Layer 5 of a small transformer language model trained on English Wikipedia (16 layers, counted from 0, width 128).
A neuron's activation on a vector x is GELU(weights . x), where the dot is the dot product.

Input weights of the MLP neurons that the questions are about. A number n stands for n times 0.008.
n46: 23 4 -11 -13 -8 -37 -15 -4 -1 9 95 -7 23 35 13 57 15 -1 5 -34 7 -54 3 5 16 -2 -6 14 -22 -25 15 -2 -20 -6 55 -32 28 -7 14 -25 -2 -31 11 26 31 31 -19 -17 26 3 -17 5 -12 -40 32 -10 -51 5 -16 -38 14 -40 -22 -7 -23 -24 -10 8 9 43 45 23 36 7 47 -23 10 -26 -50 19 19 41 5 6 -16 44 10 -17 -20 11 5 42 -1 0 21 -6 -10 21 -15 13 31 -42 21 -31 -62 5 40 23 15 -45 -35 -21 -25 -11 6 -23 -19 10 16 -19 -12 -1 3 1 32 -29 -16 -20
n78: -24 9 33 7 58 -28 75 -6 -30 -3 -5 28 -19 -23 -36 7 8 4 5 -25 -1 -4 -7 -44 41 -21 9 22 45 1 -29 -17 20 -11 20 -11 -43 3 15 41 8 -16 5 -19 16 -32 -8 33 -40 -28 -36 16 9 -1 8 26 8 -12 13 9 -22 6 -13 -3 -10 30 13 16 -22 -3 4 5 23 -2 13 18 -20 16 -7 -29 19 -33 59 -3 -34 -15 -33 1 21 -10 -7 -27 19 30 3 7 -12 1 -34 -6 6 -10 38 -38 -23 41 -1 23 -28 15 -32 -32 13 2 -13 15 -78 42 17 -1 3 5 -8 -9 15 -7 19 3
n116: -22 42 28 -14 -24 5 21 29 4 34 1 18 -48 -1 -16 -46 -12 19 27 -5 -16 20 -19 -32 29 -26 -19 -4 -58 5 22 -18 21 8 35 -4 57 37 -23 0 7 -28 -3 -10 17 15 -28 5 -14 23 33 -29 11 11 -27 24 -2 39 5 6 21 2 -16 40 15 -45 -8 31 -22 8 -1 13 -3 -26 35 -12 16 11 -40 39 19 -35 45 -17 34 5 0 -4 -63 -34 10 28 -34 -20 41 29 29 4 -1 10 32 -29 5 6 -40 -33 -33 -2 0 35 -39 15 28 8 18 10 -32 11 -21 -4 -4 7 -65 12 -11 0 -1 16
n169: 8 4 46 19 -24 32 -60 -15 -25 25 -19 9 6 34 -6 10 45 -24 -24 -8 4 -7 29 35 32 -44 9 25 23 -5 18 -12 13 4 -18 17 23 5 -29 -35 37 -49 -16 -26 34 -6 -44 -3 -20 18 2 -26 -9 8 -15 35 0 18 -35 3 -6 -4 -9 -11 19 -41 -17 -25 -23 16 -19 10 -29 26 -39 -12 -2 32 10 53 -10 -28 -4 23 -16 52 20 13 15 -26 23 22 9 62 19 -21 3 -14 -5 9 7 -31 -23 13 -7 10 30 -19 -20 20 -7 7 -16 -39 -2 15 0 6 8 -31 -11 -2 10 21 -10 -43 -4 14
n173: -11 -37 -39 -6 0 14 35 50 27 -2 7 -10 1 3 18 6 -21 -67 0 14 60 -17 -7 16 -52 19 -10 -1 24 -29 -10 23 26 0 -12 -8 -26 31 -6 -41 -9 19 3 43 -2 5 11 10 11 -17 -37 -11 23 9 30 1 -30 15 -19 -34 -2 -18 17 10 29 -20 -25 -31 -42 -39 -26 20 -11 8 20 25 -22 6 0 -33 36 22 -10 -38 -1 15 -43 -35 -21 1 28 36 40 52 -16 2 7 21 10 14 12 -15 -5 16 5 -6 -2 10 -29 -23 -41 4 -18 13 -15 -1 78 22 -51 -7 16 4 -34 -42 -25 15 -7 -12
n232: -16 19 56 -19 58 29 -65 -45 33 -4 36 -14 0 30 41 13 -2 -60 -13 8 -14 -21 -21 -39 -4 40 -57 -5 -32 33 18 -17 -33 -2 9 9 -7 43 -49 -19 33 -9 -4 13 -21 -28 -5 16 31 -17 4 35 35 -14 -1 13 -47 10 16 9 -29 0 -29 19 3 -18 -27 -7 -23 -18 10 -2 -65 11 -6 -5 24 -18 -2 -27 12 -13 47 -26 -23 41 36 10 6 13 12 35 71 25 4 28 -24 7 34 -36 19 22 -24 -5 16 29 21 -42 -22 -15 -4 21 10 -39 -9 -46 48 -15 -8 0 -6 7 -16 -19 3 -25 -10 -21
n247: 7 -17 24 5 9 12 36 6 -12 -27 -18 -8 -24 -4 2 -10 -32 -3 -17 -10 13 3 10 3 29 22 5 -2 11 -4 -21 43 -44 -1 -5 -4 9 35 10 7 5 -40 8 -14 -27 17 22 14 16 8 36 -3 -5 9 1 13 27 23 6 -32 -31 -1 -24 -16 42 -40 41 19 10 32 1 2 -28 42 11 -11 -28 -27 -16 -8 15 -13 0 20 -43 -6 -11 -21 19 -14 48 -23 52 24 18 12 27 27 16 15 -1 34 -16 -18 -13 -8 -10 25 -23 33 -29 -8 10 9 -37 -2 -3 3 6 -9 -38 -18 -11 -16 -15 -18 30 15
n260: -10 -16 -4 14 13 24 -33 12 -28 -10 -8 -11 17 5 -9 -23 2 34 1 16 7 -16 -41 -26 -16 -9 15 4 34 16 -39 42 25 40 29 -14 1 -11 12 8 -21 12 7 -20 8 -41 19 12 3 -2 9 -13 47 23 35 18 27 58 4 -41 14 -16 11 31 -20 -21 22 -4 49 -43 17 -6 52 -16 -31 8 -6 -16 -38 3 -25 2 -37 0 11 -2 -16 41 47 12 58 0 -15 -11 34 -3 -26 -29 -14 22 -53 -14 -9 -25 2 42 -15 28 6 -52 -7 -26 13 -2 -11 12 -55 0 -3 8 11 -47 25 3 -8 -7 -12 12
n284: 3 -6 -11 -72 -14 -7 15 6 14 13 -22 -10 -40 54 16 -56 32 -25 11 42 -24 -7 -10 -16 0 -20 67 23 -19 14 0 35 -13 17 -42 -20 12 -17 21 44 26 28 -34 -12 26 -19 7 -39 -8 -21 76 -16 -17 -17 26 10 -7 2 -21 -31 -21 22 6 -1 -10 5 -7 16 6 -7 17 2 13 18 -31 14 -27 -9 -14 8 -25 -6 7 -24 -61 -8 27 40 -22 -32 -20 47 1 14 7 39 18 -31 22 -16 6 -6 -13 -32 18 -2 -29 -24 7 29 1 8 1 -41 47 -42 10 -3 3 -2 -7 -15 -25 23 13 -17 23 -1
n315: -34 -17 1 -30 19 -30 -15 -52 1 -46 -3 3 43 -3 -30 25 -40 19 37 -36 23 35 -20 -5 10 10 -14 36 10 -31 -18 3 -16 15 -42 34 43 13 16 30 32 17 -32 -1 41 -46 -17 -12 -19 -17 -60 31 -9 -7 -12 -18 15 -5 -7 20 5 16 -30 -23 9 -25 -28 2 -9 48 14 46 -5 24 30 -22 12 17 -14 14 37 32 36 -20 0 8 -1 -12 -9 45 -34 -30 3 -12 -12 11 6 2 -7 6 19 51 42 23 57 -37 -12 13 -9 -7 1 -20 13 -7 23 18 4 -30 -10 -2 -16 11 2 -1 50 -1 2 0
n349: 42 13 -4 26 -9 21 2 23 2 -39 20 10 -54 -13 -51 14 0 -13 29 -17 61 9 7 -7 56 -6 1 1 47 -4 0 -9 -11 6 51 26 -8 32 -59 -28 -20 18 3 1 26 -2 -10 10 -35 -11 -17 24 7 -31 -12 -3 8 -4 -30 4 4 -18 -12 -13 7 1 7 21 -11 52 17 13 -5 -18 -39 -11 -24 -26 -16 -24 -25 14 17 -21 -30 -24 -7 6 21 5 7 -17 27 34 -36 -29 19 31 -6 4 -20 12 -15 -24 42 -41 -34 18 77 51 -3 -2 18 21 -28 -24 24 13 -9 -1 23 -4 15 -7 6 -23 -12 -26
n381: 29 -9 -45 -14 -1 -5 -76 7 51 -22 -3 -3 -6 -8 -2 -10 13 2 -13 -21 34 26 33 -32 42 -34 -1 -1 5 12 -8 33 -28 -23 -5 17 14 -14 43 52 -16 -28 -18 7 -11 14 -29 -13 46 -7 6 -11 1 4 10 -7 31 23 22 -21 55 19 25 -1 -14 -5 10 17 -1 -15 19 12 -35 -9 -30 9 29 8 -1 -12 -20 32 17 -20 21 -27 27 -26 37 24 -16 60 10 -4 -3 2 -19 -40 5 -32 -40 12 31 22 -2 -21 -11 -43 -17 26 -1 47 3 -19 -56 40 -48 -27 29 -3 -39 -25 -9 -13 -59 39 -21 -17
n387: 6 -9 -18 25 39 17 44 16 7 -2 -3 -17 11 -14 -35 -5 -8 -6 0 11 40 23 -14 -36 6 -27 7 4 31 -18 20 14 49 -1 -6 44 -20 -28 65 -26 4 -16 -6 23 -14 -7 -34 -3 32 40 -25 69 -19 31 -28 32 24 -19 33 24 -15 51 -38 -31 9 -20 -26 12 -13 -28 -12 -25 -21 -1 25 17 8 -34 63 42 19 -6 22 4 19 28 -61 -28 -61 40 -18 13 -17 -31 -34 51 -6 -23 33 0 -35 -23 -2 -7 12 9 -42 -4 -13 19 -24 -11 -8 -45 4 -24 -2 21 -22 -25 -26 12 50 50 -53 40 -4 -15
n396: 24 -28 -16 5 -11 28 31 10 -8 24 17 -17 15 17 42 -13 25 4 -40 -1 45 1 10 29 1 -20 -24 -13 -1 21 -6 6 10 -24 -26 16 4 30 -13 -14 -20 -3 23 38 40 -6 -23 -27 -4 15 13 -23 -14 10 19 52 -21 -32 -16 -25 15 -1 -16 -12 0 -19 29 -25 21 -13 -2 -32 -27 -5 9 -6 -16 -6 -2 21 -8 14 -41 7 -28 31 -2 -25 -24 -16 3 -38 17 -8 -1 31 26 16 -46 -30 47 19 26 1 -11 17 -2 -11 -34 -6 4 -22 31 21 60 29 -27 -26 9 23 -13 51 -10 -43 23 -5 11 5
n401: 16 27 27 -15 11 54 20 7 -21 -33 -19 7 -42 -6 37 9 -4 17 -19 -9 28 -7 -26 20 22 -27 29 -48 -11 -27 40 79 1 14 1 -22 11 15 2 4 1 31 30 -4 10 -29 -30 -3 -16 -24 9 15 -19 -20 -11 1 2 -32 -17 -10 31 -46 6 -9 -16 -45 12 1 -13 -13 -30 -4 3 28 -3 6 -25 26 -10 -14 45 9 17 -14 41 23 18 11 22 43 -1 22 -1 -17 -9 7 -36 7 -38 5 1 10 2 -18 -30 -18 3 -27 -17 6 18 -23 15 -8 37 4 8 -15 13 -19 -29 -14 6 -34 -20 10 13 -7
n403: -43 -22 15 21 9 21 -6 55 -31 5 -47 -14 32 -14 -17 25 10 -4 60 -36 -44 -55 11 18 27 -17 -40 29 -6 -31 -37 -39 -9 -10 12 51 -33 -2 -17 28 -65 -22 10 12 -5 10 -9 -6 22 42 -26 -4 -16 7 -2 57 16 13 -1 17 -9 -7 20 14 -13 27 -4 -17 1 14 -44 -20 -29 -9 24 -35 44 -1 -12 -6 42 36 -23 12 29 27 25 35 -19 -51 -4 -12 30 53 24 0 -25 40 -24 0 6 -1 -35 10 28 20 -10 65 -22 -23 1 13 9 -15 24 -8 -12 2 -29 -7 -10 -27 19 9 24 21 -6 14
n461: 30 6 -44 -20 17 22 12 -8 -23 24 20 48 -46 -31 5 -24 32 -11 1 -56 17 38 -33 17 48 -10 6 17 -29 12 -58 14 8 11 -6 -21 14 -3 37 10 14 24 10 21 3 40 4 26 -33 -19 21 -10 10 23 29 3 -42 5 -4 13 13 -7 -14 -4 2 -9 -42 -15 -1 33 -17 -7 -44 -45 -44 -12 3 -22 -35 -29 3 -21 9 26 29 25 25 -22 22 -58 -16 28 10 1 47 -4 25 -7 5 -28 -56 -19 1 28 2 30 -28 24 -20 14 10 3 -15 -22 36 20 30 21 1 29 -16 4 7 24 -18 -24 -3 12
n489: 9 -2 3 23 43 -6 40 -2 -7 -8 -17 44 17 -19 52 -8 21 20 -44 5 -19 -28 -12 -26 26 12 3 34 -41 -2 2 26 -22 17 -51 17 -6 18 78 0 -12 13 -27 -18 -3 10 -18 26 -5 0 33 -40 17 36 12 49 9 42 17 -20 28 39 -21 21 1 -17 -18 -17 -12 -46 20 7 -23 -43 -28 -4 23 7 -18 5 19 -8 9 10 17 -26 -15 -6 22 24 -21 -15 -59 -26 -28 -62 26 3 19 -14 13 -37 -15 -11 18 27 13 20 20 -5 26 -14 -25 2 45 -3 -22 5 24 3 -45 -16 -44 37 24 -7 -14 -33
n509: -2 -14 23 9 42 -3 -17 24 -13 -9 12 40 33 -44 21 17 28 -18 -3 -9 -1 -8 28 29 -9 -7 14 54 31 14 -12 -16 9 12 23 8 9 24 -23 -19 -26 0 -1 -3 17 41 -7 14 50 5 3 11 17 -10 -3 26 -51 -5 -8 -9 -33 10 -36 -7 -21 -9 17 -2 -24 19 27 -39 -10 -38 -16 -34 -7 -7 -20 22 -33 -53 24 -3 11 5 15 -7 -19 -11 22 -17 -17 -6 -40 46 -9 -24 -22 13 29 13 6 -10 50 -8 -3 46 11 3 43 -37 -16 -34 11 -17 12 10 -1 4 13 16 -14 -27 -64 -18 -35 13

Each question shows a token from some text and the vector x that enters the MLP there. A number n stands for n times 0.036.

",": -15 -9 7 15 -29 -12 -4 -12 5 41 16 14 -13 -19 10 11 -25 -55 23 -4 2 16 -15 32 3 10 7 -9 30 20 30 -17 -50 -1 -39 -16 0 -14 -2 -20 -26 -8 6 -10 15 -15 32 23 0 17 32 31 -2 -16 6 -27 20 -8 -14 8 -23 12 9 10 10 25 1 14 20 -10 -2 -18 7 8 0 -10 -15 -14 5 3 2 9 8 -24 7 -4 -42 -1 -5 31 3 -20 -5 -21 1 -26 -1 25 -12 5 9 44 5 -5 10 21 30 15 11 -3 -25 4 -30 7 10 9 9 11 -5 6 -12 26 -6 0 -36 44 17 -28
The neuron with the highest activation: n173

"0": 4 -30 18 -20 -38 -7 -15 -7 6 64 29 38 -17 -35 45 18 -27 -5 9 -7 8 -9 -6 15 -5 9 -15 -20 7 20 17 -11 -21 -6 -14 2 -4 8 21 20 -7 -9 10 -44 20 -23 2 23 -9 16 -5 35 11 -16 2 -17 54 -38 -24 25 -48 -13 14 30 -9 47 -17 27 -2 -1 -10 -23 6 -12 -33 -35 -25 3 -13 -9 12 -15 16 -10 44 -63 -17 -12 -13 22 12 -29 -14 -24 16 -19 14 36 3 -14 -1 -7 25 4 0 50 21 16 1 14 0 2 8 19 -12 12 26 7 3 -7 -12 6 -16 10 -24 7 16 -9
The three highest activations, in order: n78, n489, n461

" Ta": -3 -5 20 -11 -58 -16 -13 -35 -44 25 -2 -20 -11 -13 30 12 -26 11 -15 -7 10 0 18 38 7 -8 3 -21 20 15 6 -29 -43 13 2 10 10 -21 14 10 -10 2 -1 -61 -3 -26 -1 30 8 16 37 -4 1 11 22 -3 18 -12 -23 14 -29 38 35 22 5 30 -4 18 11 -16 -11 -11 0 -12 2 -17 11 -16 6 -2 -18 17 -15 -3 29 -2 -13 -11 8 32 8 21 -3 -13 -1 -17 11 -2 -2 22 -3 -5 17 -7 -5 12 42 26 -9 18 -26 -12 -13 -7 24 -3 31 9 -20 -15 27 34 11 -6 -34 20 -13 -9
The neuron with the highest activation: n169

" de": -3 4 24 -2 8 -28 14 -12 -36 38 9 1 -29 -10 1 16 -38 7 15 -21 2 -5 -2 32 -23 14 -14 0 21 67 -8 11 -24 8 -4 -27 13 -38 0 -10 -26 -11 4 -33 19 -8 -1 45 6 0 36 28 12 9 6 -9 29 -1 -17 6 -16 15 43 18 -17 54 -21 15 25 -16 -1 -17 -30 0 8 -19 1 10 5 -2 5 -10 23 -24 21 -23 -6 -23 -5 30 7 8 -2 -14 18 -26 9 -9 -17 2 10 -24 49 -9 -15 1 0 15 3 3 -4 -34 -17 21 7 3 27 5 -11 -28 -22 13 -24 1 -28 33 24 -20
The three highest activations, in order: n78, n489, n116

" Light": -25 -20 28 2 -8 -11 -28 -40 8 42 -16 1 -8 2 2 20 -3 1 -2 -13 5 12 -14 33 0 32 -14 9 29 -12 19 -41 -28 8 20 1 10 -9 21 -9 -14 -15 9 -23 3 -28 9 17 -6 -3 36 13 21 -6 31 0 52 -11 -37 7 -18 20 9 33 2 26 -18 -3 26 -27 -22 -23 5 -3 10 -19 -7 8 1 -7 0 34 -28 39 30 -25 -21 0 -4 0 -37 -16 -7 -53 12 -17 18 -3 -20 -10 -2 8 19 -7 -3 26 40 3 -9 6 -36 -14 -14 13 -26 -19 50 23 1 22 5 35 -14 -9 -16 19 12 -10
The neuron with the highest activation: n489

" Line": -15 -19 16 -7 -31 -25 -38 -33 1 23 -8 5 -16 -12 37 -1 -35 7 -2 -4 17 13 -10 32 -11 18 -2 -11 27 27 43 -34 -40 1 15 18 16 4 4 16 -6 -32 12 -56 -14 -16 6 22 -11 21 21 19 3 1 21 -26 -3 -15 -36 4 -20 31 8 28 15 34 -5 7 33 -38 -28 -4 33 -11 11 -26 7 -16 8 2 1 7 -8 12 13 -9 12 13 5 17 -4 -15 9 -34 3 -26 -5 11 -27 -4 -2 6 3 2 -4 17 29 22 10 9 -20 -11 -17 0 1 -27 44 10 -7 -1 20 50 -10 -6 -30 11 18 -10
The neuron with the highest activation: n232

"ities": -6 -5 6 43 -57 -26 -30 -16 5 11 4 21 -19 -5 41 -23 -26 4 27 1 8 6 -10 48 -3 -5 0 -3 31 -30 16 0 -35 -12 -7 -3 6 -1 19 -16 -27 10 22 -46 -2 5 16 17 3 2 -5 36 -1 -36 9 -16 24 -21 -2 8 8 5 10 35 -1 37 -17 34 24 -5 -6 -26 34 3 -35 -36 -16 -6 -26 19 3 -8 11 1 20 -21 -8 20 -1 27 1 12 -24 -29 11 -28 -4 -5 -42 2 14 7 6 -2 7 20 42 0 -7 7 -12 11 3 12 -1 1 24 23 -8 -12 8 24 -9 -2 -62 22 25 -17
The two highest activations, in order: n401, n509

" ": -16 -26 8 -28 -24 7 -24 -11 15 68 -9 14 -2 1 5 20 -47 5 11 10 -8 8 -19 44 -6 -15 -2 -34 28 13 13 -18 -44 34 -7 -1 31 7 26 -18 -2 -12 3 -37 16 -17 2 11 7 7 23 29 19 -9 -7 -20 31 -6 -16 19 -31 16 17 5 -10 53 -8 -5 22 -18 -2 -18 -8 3 8 -32 -15 12 9 2 -9 -8 4 -11 21 -41 -1 -9 23 19 0 11 -18 -42 15 -30 -2 10 -17 5 -8 24 16 9 -1 31 22 20 -10 31 11 -4 3 11 -25 -6 26 -3 -18 -5 1 10 -14 -8 -17 9 9 -22
The neuron with the highest activation: n315

"s": -15 -1 6 17 -66 -21 -19 5 -7 44 -17 16 -37 1 -18 -2 -24 -11 -4 8 0 0 -12 21 -9 -3 -3 -12 2 -14 -15 -30 -19 -19 -8 11 2 -10 9 -5 -20 -4 6 -42 8 5 -1 38 1 44 3 38 23 -7 4 -29 24 -41 -2 -22 -2 25 -9 35 15 33 -29 20 31 -9 -6 -15 -13 38 -26 -14 -46 -7 -31 12 26 -2 19 14 16 14 -17 27 19 9 -6 3 -11 -19 8 -12 -25 -3 13 -10 3 38 28 -4 -9 6 27 8 4 2 3 -13 12 17 -10 22 29 22 -35 19 14 30 6 11 -54 33 39 -24
The neuron with the highest activation: n387

" serve": -15 -1 12 2 -43 -32 -24 -17 -10 28 37 21 -21 10 26 7 -3 5 -8 -20 -13 19 3 21 -4 -6 -2 5 21 0 2 6 -31 16 0 -29 16 -11 -2 -35 -44 -23 36 -20 -13 -3 8 -22 -21 6 16 35 -12 9 34 4 33 -12 -7 17 -24 19 20 1 7 60 18 27 21 -16 -25 -13 -16 9 -5 -35 0 -11 17 10 12 3 -5 -2 4 -20 -2 -4 5 23 -2 -28 3 -35 3 7 4 17 -25 -13 24 9 5 -28 20 -4 42 19 3 -6 -26 2 -28 11 -15 9 25 -4 -14 -30 5 39 -6 4 -26 27 16 -29
The three highest activations, in order: n396, n46, n247

" on": -4 5 -21 -17 -25 -43 -21 2 -3 41 20 8 -12 12 25 -4 -10 -15 2 1 5 -7 -16 33 -8 24 -2 -12 19 31 1 1 -46 -9 -25 -16 1 -21 0 -3 -9 -1 17 -15 -5 -27 10 -1 -12 17 15 10 -27 -3 4 -2 30 -5 -20 13 -15 40 9 5 -1 27 -2 8 21 -24 -2 -4 -8 0 -12 -27 -9 -9 12 -5 -1 28 17 -2 18 -5 -33 -20 7 27 11 -22 13 -26 9 -9 0 8 -50 3 24 5 13 -10 -23 28 38 34 16 -6 1 13 -21 -4 -4 -20 26 3 -3 7 10 11 -6 13 -37 28 55 19
The neuron with the highest activation: n396

" the": -8 -2 -8 1 -23 -26 -9 -9 0 32 -2 19 4 -6 21 6 -15 -9 32 -12 5 -11 -7 29 19 -16 -5 -4 15 11 -5 -14 -60 15 -3 -16 2 2 16 -15 -15 -17 5 -17 23 -16 18 16 4 8 15 30 -15 16 16 -6 23 -26 -1 1 -9 12 22 22 16 45 -6 7 22 -14 -16 -40 -10 7 -12 -16 -26 -19 1 0 4 -1 4 -9 24 4 -25 -8 6 19 -12 2 2 -42 24 -17 6 1 -19 6 6 -2 24 -15 -2 17 40 46 -2 -7 -13 -9 -5 3 5 20 29 -5 -2 2 21 -6 -11 -2 -14 10 7 -2
The three highest activations, in order: n403, n461, n46

" c": -10 -7 3 -24 -26 -35 -7 2 -1 66 44 18 0 -6 15 -5 -42 14 6 -3 -5 -17 7 39 4 -3 -7 -9 26 11 12 -5 -41 12 -13 -9 15 6 -7 -13 -42 36 -9 -52 24 -10 -11 16 14 34 27 -18 24 -20 1 -3 41 -14 -15 4 -22 10 3 25 26 45 -17 -1 20 16 -3 -12 -6 -22 16 -14 -5 -17 -11 -16 -27 6 -2 -27 26 -6 -19 -3 3 23 -8 -14 -8 -16 11 -11 2 6 -13 -7 6 3 22 3 -8 15 29 39 -8 23 12 -8 -29 12 -7 -8 28 -9 -16 -8 -20 23 -20 25 -20 14 23 -6
The most active neuron and its activation: n509, at about 1.2

"den": -6 3 5 10 -20 -44 2 -37 -7 18 6 19 -6 17 3 -19 -13 -11 -3 11 -19 -28 -13 28 9 -23 5 20 26 19 -1 12 -24 -15 -29 -16 14 -18 22 -79 4 1 -13 -58 -18 4 10 31 -23 26 -11 30 5 -4 7 -26 13 -21 -15 6 -1 16 37 -5 -4 36 8 -12 21 -3 -43 13 3 21 -23 -12 -14 0 -11 9 0 0 5 -22 49 1 -11 11 11 31 -29 22 -4 -25 20 14 -4 -11 -10 -14 -1 -9 1 6 -18 30 11 -9 -3 10 -9 -13 -19 22 -19 20 14 27 -11 31 35 24 -2 13 -13 44 59 -29
The most active neuron and its activation: n387, at about 0.27

" Will": -20 -12 32 9 -29 -41 -18 -25 -23 14 13 26 -21 -8 41 25 -40 -2 -7 -4 -21 24 5 69 -10 -12 -28 11 28 -15 26 -30 -37 -10 -14 6 17 -4 8 -11 -26 9 -6 -30 -13 -20 7 21 -21 -23 49 10 12 -9 37 2 40 -24 -15 9 -11 37 20 26 15 15 6 20 20 -7 -21 -20 13 3 -4 -26 -10 -6 16 4 -11 1 -11 18 38 -20 -18 -14 4 -13 -4 -4 21 -7 9 -14 8 -4 4 -15 -2 1 25 -11 -6 11 18 25 21 17 -17 -14 -5 21 -21 -5 13 22 16 -14 3 17 -20 -22 -20 17 -5 -6
The neuron with the highest activation: n247

" as": -4 -5 -1 0 -27 -44 -21 -28 -1 49 -3 28 -27 2 -5 -3 -7 -16 18 -10 -13 -13 2 36 -15 -9 -14 -8 24 15 25 -6 -49 9 -2 -9 -1 10 2 -40 -39 5 14 -10 6 -16 20 17 -17 -7 14 26 -13 -6 7 1 19 11 -22 -11 -16 11 13 12 12 26 12 24 11 -15 -10 -12 -23 3 3 -35 -22 -24 21 32 -10 15 -1 6 26 -13 -31 -18 33 4 40 -38 -22 -18 15 -12 -12 8 -9 20 -5 -6 34 -11 8 22 22 3 16 -3 -16 -2 -2 4 -2 8 18 25 9 -17 16 34 8 12 -23 34 28 11
The neuron with the highest activation: n260

"om": -9 14 40 -4 -34 -11 5 -24 -14 16 6 -24 -5 -14 28 15 -15 6 -17 -23 2 24 8 51 -15 -18 -17 -34 -6 1 -5 -41 -22 2 -18 27 0 -1 -4 -32 9 -44 4 -14 15 -29 5 40 2 6 2 23 14 -29 13 -14 0 -30 -7 5 -6 22 7 31 9 10 -33 22 20 -11 -36 5 -3 -4 0 -2 -15 25 -31 2 -5 13 -29 8 23 -28 -20 37 -28 -27 -9 -21 -11 -26 19 -25 18 8 14 -14 3 -6 27 2 -8 13 35 18 21 18 -22 12 0 4 -21 4 58 15 -13 15 33 24 48 37 -40 13 18 -24
The most active neuron and its activation: n169, at about 0.89

" would": 10 0 7 23 -39 -26 -40 2 -15 42 15 1 -22 2 23 11 -31 31 40 -4 -9 2 13 20 -16 -4 -20 22 40 21 -14 -26 -20 11 -18 -15 7 -4 3 -17 -45 23 24 -11 5 -20 -2 -1 -4 -10 71 20 -7 -12 15 -28 45 -12 -1 4 -33 23 7 -23 -14 22 -7 29 23 6 -11 4 -8 -5 -2 -44 -3 -6 18 3 22 15 7 -14 -3 -22 -19 -20 -30 51 -2 -31 23 3 0 -32 3 -4 -35 -13 10 -3 -9 -4 1 -7 40 14 16 -8 -8 17 -23 34 4 3 27 23 2 -42 27 26 -31 -5 -42 25 9 -10
The most active neuron and its activation: n349, at about 1.5

" any": -11 9 0 -4 -46 -18 -29 -17 -3 65 9 7 -3 16 20 22 -32 -8 13 -22 14 -6 -4 5 6 -10 -10 19 24 -11 14 -17 -34 -3 -18 -12 6 -16 3 -34 -54 -8 -7 -13 22 0 42 2 15 -5 23 2 -1 8 6 8 47 -2 -10 6 17 11 20 6 -2 16 -4 20 26 -18 -35 -33 5 -14 6 -42 -28 -21 6 -14 7 29 -3 19 25 13 -34 -25 -4 8 -23 -22 -20 -17 33 -3 7 6 -25 5 0 18 9 2 -11 19 53 38 -2 -18 17 8 -1 -6 9 -12 54 12 -4 -1 13 -3 -11 8 -15 17 21 -17
The neuron with the highest activation: n403

"\n": -14 -19 14 6 -22 -34 -24 1 12 59 24 3 12 -11 17 2 -19 -20 22 -5 -13 -16 6 48 -15 0 1 -23 7 7 16 -27 -51 -11 15 -18 15 -14 1 -7 -4 -12 19 -41 10 -15 21 18 9 11 5 16 11 -4 24 -17 40 -2 -14 31 -47 29 2 -3 -7 40 -9 5 4 -6 8 -15 16 7 1 -14 -20 -16 3 -6 4 34 17 2 33 -41 -25 -15 8 -5 -24 -3 -22 -27 9 -19 -10 9 -15 5 -19 -10 22 -23 21 22 18 12 -10 13 0 13 -2 5 4 13 24 6 -4 14 9 33 -14 4 -5 4 11 -24
The neuron with the highest activation: n46

" alleged": -16 12 22 -3 -25 -32 -21 -46 -3 53 32 18 5 -4 12 -20 -15 14 13 -11 -8 9 5 30 0 0 8 2 5 21 31 20 -35 -24 -31 8 44 -24 -3 -46 -49 20 14 -20 24 -1 24 9 -5 27 30 24 4 2 -10 -7 50 -21 0 2 -8 13 4 -8 -2 41 -1 3 33 1 -33 -36 -10 -15 -11 -13 -7 -23 12 -17 -3 -11 4 -16 27 -22 -13 -1 -21 4 -9 -4 15 -19 32 -19 7 3 3 21 12 5 39 -19 -10 0 32 21 15 -18 -10 -13 -7 14 13 -17 10 10 -19 13 -2 23 -22 15 -41 7 18 -12
The three highest activations, in order: n116, n509, n396

"Hungary": 10 5 10 4 -47 13 -37 -21 -21 56 23 -4 -8 -4 4 -1 5 2 2 3 -3 2 -20 52 1 -9 -23 -11 27 -12 -9 -22 -23 20 4 6 8 -15 9 17 -13 -6 25 -32 1 -19 26 39 -4 10 19 11 -10 -18 14 -11 24 -38 1 17 -33 11 23 25 -22 47 -41 21 12 -34 -22 -39 17 1 -44 -14 -4 -20 -4 -7 5 27 -15 -8 18 -70 3 -11 19 9 -10 -4 1 -38 10 7 10 7 -15 -1 -17 6 28 9 2 36 33 18 1 2 -18 8 -15 -1 8 24 29 10 -6 3 8 39 -13 22 -32 13 4 -31
The neuron with the highest activation: n461

" Joyce": -2 9 20 1 -68 -25 -4 -12 -27 10 16 -10 -9 15 42 9 -19 -11 -16 -10 7 24 8 72 -9 -21 15 -15 11 6 33 -27 -32 -13 -28 24 -3 -9 25 -24 19 -9 9 -47 -13 -21 13 27 6 -17 37 39 4 -13 26 -4 11 -4 -2 0 -11 22 10 20 2 51 -25 20 -2 -1 -38 -23 -10 -21 -28 -20 -1 -17 16 -3 -4 16 -16 29 32 -39 -11 -7 0 -16 -11 -1 4 -32 14 -15 3 19 -8 13 -8 7 17 -8 -12 7 32 23 30 8 -32 -4 -14 22 4 4 22 15 -7 -10 15 34 -15 12 -24 -2 -9 -6
The two highest activations, in order: n461, n169

" Wilhelm": 6 5 13 4 -32 -30 -14 -25 -13 30 16 9 3 -3 22 -2 -13 -14 4 -18 -16 20 -9 73 7 -6 1 10 37 4 2 -6 -39 12 -2 20 9 -37 7 -15 -4 5 1 -63 15 -22 16 39 -12 -6 28 12 2 -10 11 0 44 -8 -13 0 -27 20 18 41 -2 38 -26 17 9 -14 0 -8 22 -11 -14 -27 1 -6 11 -11 -9 34 -16 0 40 -34 4 -1 -23 -6 3 -28 10 -34 3 14 -3 21 -12 7 -22 -10 28 -16 -6 17 26 10 -1 14 -33 -36 -23 27 -17 30 16 14 -5 3 12 19 -14 -15 -10 3 -5 -15
The most active neuron and its activation: n260, at about 0.77

" R": -6 -2 31 5 -52 -18 -16 -7 -2 42 12 -9 -13 -24 7 0 -23 -4 -15 9 7 9 20 46 -13 -5 -10 -27 34 -22 21 -21 -46 12 -12 11 3 5 24 -13 -23 0 8 -60 23 -22 3 33 0 19 29 26 23 -20 25 -35 46 -5 -8 -7 -38 2 4 33 1 23 -21 7 9 -2 -4 -22 16 -14 12 -25 -2 -19 13 -10 -20 29 -25 -6 9 1 -20 -4 -3 14 -4 -12 3 -23 5 -9 10 22 -12 -2 -8 12 1 7 2 19 19 30 0 30 -8 -30 -9 -4 -13 8 51 10 4 26 7 16 -4 2 -30 -16 8 5
The three highest activations, in order: n349, n247, n509